Layer 4 of a small transformer language model trained on English Wikipedia (10 layers, counted from 0, width 64).
A neuron adds its activation times its output weights to the MLP's output. To switch it off is to set its activation to zero at one token and run the rest of the model.

Output weights of the MLP neurons that the questions are about. A number n stands for (n - 500) times 0.0015.
n14: 408,574,459,586,662,346,679,671,332,598,655,485,549,319,538,550,562,628,462,491,598,554,428,460,544,581,548,297,404,523,389,508,406,434,576,435,600,570,359,425,623,710,659,595,723,563,379,405,603,406,587,501,396,573,602,384,452,512,525,426,790,670,426,504
n38: 422,541,244,551,560,613,216,260,665,387,494,305,524,608,427,256,636,403,491,502,452,670,508,376,521,429,518,427,737,464,369,458,581,638,723,553,633,382,196,612,508,243,416,383,640,354,623,706,355,337,546,586,512,687,543,378,572,615,540,428,628,310,529,312
n76: 479,481,494,627,406,620,306,535,509,561,497,534,535,753,330,605,559,591,490,577,567,628,562,529,511,402,317,486,626,466,478,625,458,515,487,506,329,449,761,558,693,547,342,562,579,540,558,660,386,508,393,546,449,448,533,860,520,462,284,547,413,651,466,470
n101: 535,691,447,500,503,414,332,356,415,508,472,488,567,736,444,530,538,586,555,573,695,489,384,484,325,314,300,377,342,359,479,474,603,426,673,459,475,503,515,553,437,365,322,629,527,546,542,510,479,392,560,583,427,594,591,651,381,593,479,400,592,727,252,516
n119: 482,523,516,568,543,477,403,408,538,479,308,450,464,500,275,450,479,410,625,442,579,402,418,708,484,489,223,426,267,526,550,540,339,485,448,469,316,390,367,615,570,651,484,602,655,481,516,502,550,402,392,341,514,458,499,556,464,237,498,534,630,444,397,564
n182: 302,545,411,416,274,803,329,740,436,757,591,545,645,378,566,613,395,323,464,739,652,501,546,454,865,530,537,571,246,368,657,604,390,394,535,325,519,645,723,641,352,666,672,639,415,535,396,630,516,259,429,594,533,413,641,290,357,640,467,715,413,644,500,460
n186: 646,554,529,586,435,403,657,307,555,786,234,771,631,793,508,428,635,351,270,694,434,558,665,592,396,523,365,499,669,388,619,375,277,989,587,590,516,586,378,436,868,479,459,445,431,475,357,542,543,502,616,460,476,591,592,357,430,340,414,612,481,243,685,538
n192: 286,605,424,461,418,508,363,427,553,548,565,603,588,711,486,497,505,381,508,488,517,522,563,638,430,519,470,407,408,679,610,360,361,451,242,462,430,550,646,482,611,612,313,605,406,528,627,401,608,500,216,578,465,371,506,679,573,268,473,663,640,579,814,481
n214: 303,590,569,440,560,260,336,661,553,431,267,510,605,391,547,552,514,525,510,593,418,356,484,309,462,626,562,522,344,437,338,621,498,363,326,531,656,801,434,415,145,529,518,523,605,595,477,618,481,457,592,580,410,678,404,548,571,510,444,553,600,839,686,496
n221: 334,604,382,447,523,417,566,678,278,681,599,499,587,646,579,517,617,583,609,474,744,442,446,503,371,576,471,315,596,531,439,841,399,555,431,616,229,502,614,522,469,522,348,496,410,439,414,440,514,469,496,485,326,591,575,752,517,396,704,323,508,582,622,589
n268: 470,571,622,596,421,471,506,523,348,530,545,443,569,388,359,571,703,464,645,480,416,464,491,415,360,418,449,422,622,461,424,350,437,597,657,469,507,412,254,622,671,748,493,397,524,456,437,351,476,270,423,468,365,374,637,554,459,377,546,672,685,421,419,334
n271: 478,587,525,398,547,712,433,475,458,631,759,385,551,394,534,650,600,566,685,207,347,538,396,309,614,109,497,612,652,408,623,615,452,261,637,547,344,466,126,468,722,446,579,306,418,321,488,519,307,818,288,251,496,417,289,451,383,561,399,386,214,287,298,516
n310: 479,528,597,737,428,507,781,431,349,293,361,521,253,588,626,327,590,636,535,494,458,402,686,430,645,875,376,501,710,398,568,526,516,615,309,201,489,596,514,465,517,661,587,312,386,557,757,432,298,262,387,544,647,521,281,561,487,564,545,659,507,516,664,444
n343: 385,721,441,336,683,516,422,462,578,507,559,471,828,752,659,753,487,398,324,482,733,604,299,197,259,544,445,271,528,578,446,355,263,548,249,455,438,732,658,570,757,404,819,742,526,448,518,568,370,464,414,593,340,307,454,396,463,536,445,672,568,650,340,864
n369: 528,628,626,726,507,622,599,364,432,469,475,551,409,482,525,478,584,384,595,536,621,452,197,513,316,524,344,571,561,430,520,685,377,339,292,722,608,489,665,413,609,412,634,421,346,578,778,351,410,520,494,422,528,242,514,412,425,569,708,491,428,100,529,477
n378: 505,525,619,455,471,751,307,628,424,674,623,486,498,396,426,670,429,570,610,333,506,639,590,770,326,361,364,344,398,458,430,391,508,480,512,779,613,529,471,626,622,725,651,555,527,503,464,451,432,598,458,525,271,523,655,684,332,639,251,514,535,455,266,311

Each question names a token from some text and the token that comes next. It shows the activations a of the neurons there, in the order above. A number n stands for (n - 500) times 0.01.

Then comes g, the gradient of the next token's log-probability with respect to the MLP's output, scaled to length 1. A neuron's effect is roughly proportional to its activation times (output weights . g). A number n stands for (n - 500) times 0.0011.

" to the", then " story"
a: 498,719,487,673,494,489,484,592,497,500,718,513,483,500,498,500
g: 662,430,613,442,350,571,481,476,457,564,437,551,437,672,553,417,501,492,578,382,554,435,437,569,672,558,420,530,765,472,604,342,593,419,544,517,533,533,485,520,430,273,510,269,410,635,533,499,643,405,659,569,265,432,334,502,344,656,586,397,807,612,644,385
Which two neurons, each switched off alone, lower its probability most, in order? n38, n101

"ai", then " K"
a: 586,500,489,499,495,500,499,623,500,599,500,500,500,500,534,500
g: 452,555,313,558,435,481,439,412,479,496,474,467,478,535,673,491,384,568,540,410,346,866,494,642,572,461,543,415,528,564,406,648,548,538,699,563,624,396,479,400,279,290,516,436,411,394,452,467,568,386,762,617,657,474,647,620,582,686,365,478,558,355,412,638
Which neuron, switched off, raises the next token's probability most? n192

"in", then "em"
a: 487,486,499,498,815,500,489,500,500,493,500,484,487,500,491,499
g: 609,626,661,562,577,448,576,551,653,572,503,345,411,528,430,583,435,413,513,630,426,535,522,724,741,536,552,464,295,490,419,667,603,424,452,254,427,306,663,700,530,565,477,551,349,475,675,665,392,551,534,445,339,495,496,548,386,293,682,530,615,639,477,434
Switching off which neuron hurts the next token most? n119

"am", then " G"
a: 614,500,494,500,500,500,500,500,500,683,500,495,497,500,484,500
g: 548,463,536,598,399,467,465,476,505,459,539,463,456,477,519,510,501,533,531,383,412,846,607,659,495,236,569,443,537,615,457,526,709,603,662,585,775,357,404,362,385,645,617,588,443,426,449,561,594,450,699,520,665,523,541,564,589,650,565,372,567,297,303,384
Which neuron, switched off, raises the next token's probability most? n221

"z", then "un"
a: 500,554,664,498,499,500,497,500,649,490,489,500,616,496,593,559
g: 443,614,598,284,489,433,460,747,348,610,614,484,392,327,528,492,700,563,601,514,347,503,483,343,245,525,384,433,570,487,439,609,700,570,440,601,443,671,326,547,285,497,468,567,590,711,532,533,576,669,548,472,533,597,259,434,467,503,477,484,525,357,483,341
Switching off which neuron hurts the next token most? n214

"am", then ";"
a: 493,500,500,500,500,500,500,500,500,523,499,494,484,492,604,494
g: 406,395,832,496,515,379,601,288,562,453,574,571,434,350,439,494,518,407,472,278,487,612,501,487,604,448,653,646,471,424,470,389,553,604,752,569,625,455,412,557,608,475,707,468,505,512,175,515,569,584,505,559,462,562,521,607,555,533,420,550,351,369,272,362
Which neuron, switched off, raises the next token's probability most? n369

" for", then " p"
a: 491,788,518,624,499,488,486,526,508,499,503,488,483,500,500,488
g: 424,417,390,613,300,436,564,377,639,439,437,369,523,603,568,292,615,558,510,435,465,564,432,393,463,698,318,664,615,420,411,369,423,519,456,229,438,412,364,514,415,251,598,384,437,501,513,506,555,660,280,459,476,605,576,624,363,660,454,594,457,265,497,549
Switching off which neuron hurts the next token most? n38

"h", then "ouse"
a: 499,500,516,499,500,500,500,500,500,516,489,497,490,946,494,497
g: 541,638,694,452,481,635,495,740,599,360,468,380,489,569,551,523,408,616,405,532,652,537,428,435,487,758,499,651,613,432,534,418,229,602,520,484,629,708,508,544,526,622,803,305,546,290,486,515,371,438,421,677,495,560,474,460,522,504,637,524,573,397,442,381
Switching off which neuron hurts the next token most? n343

"am", then "ith"
a: 589,500,500,491,500,500,495,495,500,743,493,500,500,500,483,500
g: 492,505,429,788,453,550,610,536,466,648,436,473,527,607,448,341,504,542,543,478,246,529,462,447,499,291,440,237,365,663,582,784,544,451,447,352,764,524,537,606,284,427,622,585,565,472,568,496,560,527,442,628,512,485,341,619,370,475,373,448,642,508,609,541
Switching off which neuron hurts the next token most? n14

"man", then "and"
a: 498,499,490,500,500,500,500,488,486,497,500,500,483,500,485,484
g: 420,469,533,463,589,435,605,597,476,532,567,599,394,463,523,418,579,544,628,698,333,344,483,317,326,804,356,579,480,554,611,592,528,506,497,569,392,690,516,590,571,433,461,460,546,693,594,235,386,577,215,348,549,437,336,540,403,421,582,512,599,510,702,523
Which neuron, switched off, raises the next token's probability most? n310

"ens", then "ion"
a: 500,507,651,490,485,500,483,500,494,601,496,500,500,500,500,484
g: 630,638,471,315,546,450,537,579,547,573,367,468,597,662,608,437,337,396,515,618,498,578,588,724,451,631,388,427,254,725,421,383,279,591,554,374,711,404,701,591,656,418,525,454,384,481,514,447,580,456,552,283,449,396,441,702,600,541,613,460,535,570,538,558
Which two neurons, each switched off alone, lower its probability most, in order? n221, n76

" Law", then "r"
a: 496,500,495,486,492,496,500,500,484,500,500,499,528,491,484,500
g: 685,565,315,585,551,653,454,577,409,475,449,496,512,677,523,470,450,427,421,627,494,222,574,624,444,639,423,429,341,524,530,385,438,382,361,429,314,716,550,482,540,564,237,640,442,768,631,560,663,445,335,406,392,485,265,472,602,529,502,545,489,494,543,526
Switching off which neuron hurts the next token most? n310

"u", then "v"
a: 506,500,484,490,494,500,483,490,499,534,497,500,499,483,485,495
g: 478,433,272,464,543,551,531,413,509,301,457,502,537,465,423,332,500,361,303,449,322,511,450,428,492,666,523,580,377,461,479,498,610,586,496,519,629,574,579,183,376,443,640,422,650,491,486,360,625,415,407,532,627,571,295,474,694,650,341,490,245,463,578,687
Switching off which neuron hurts the next token most? n76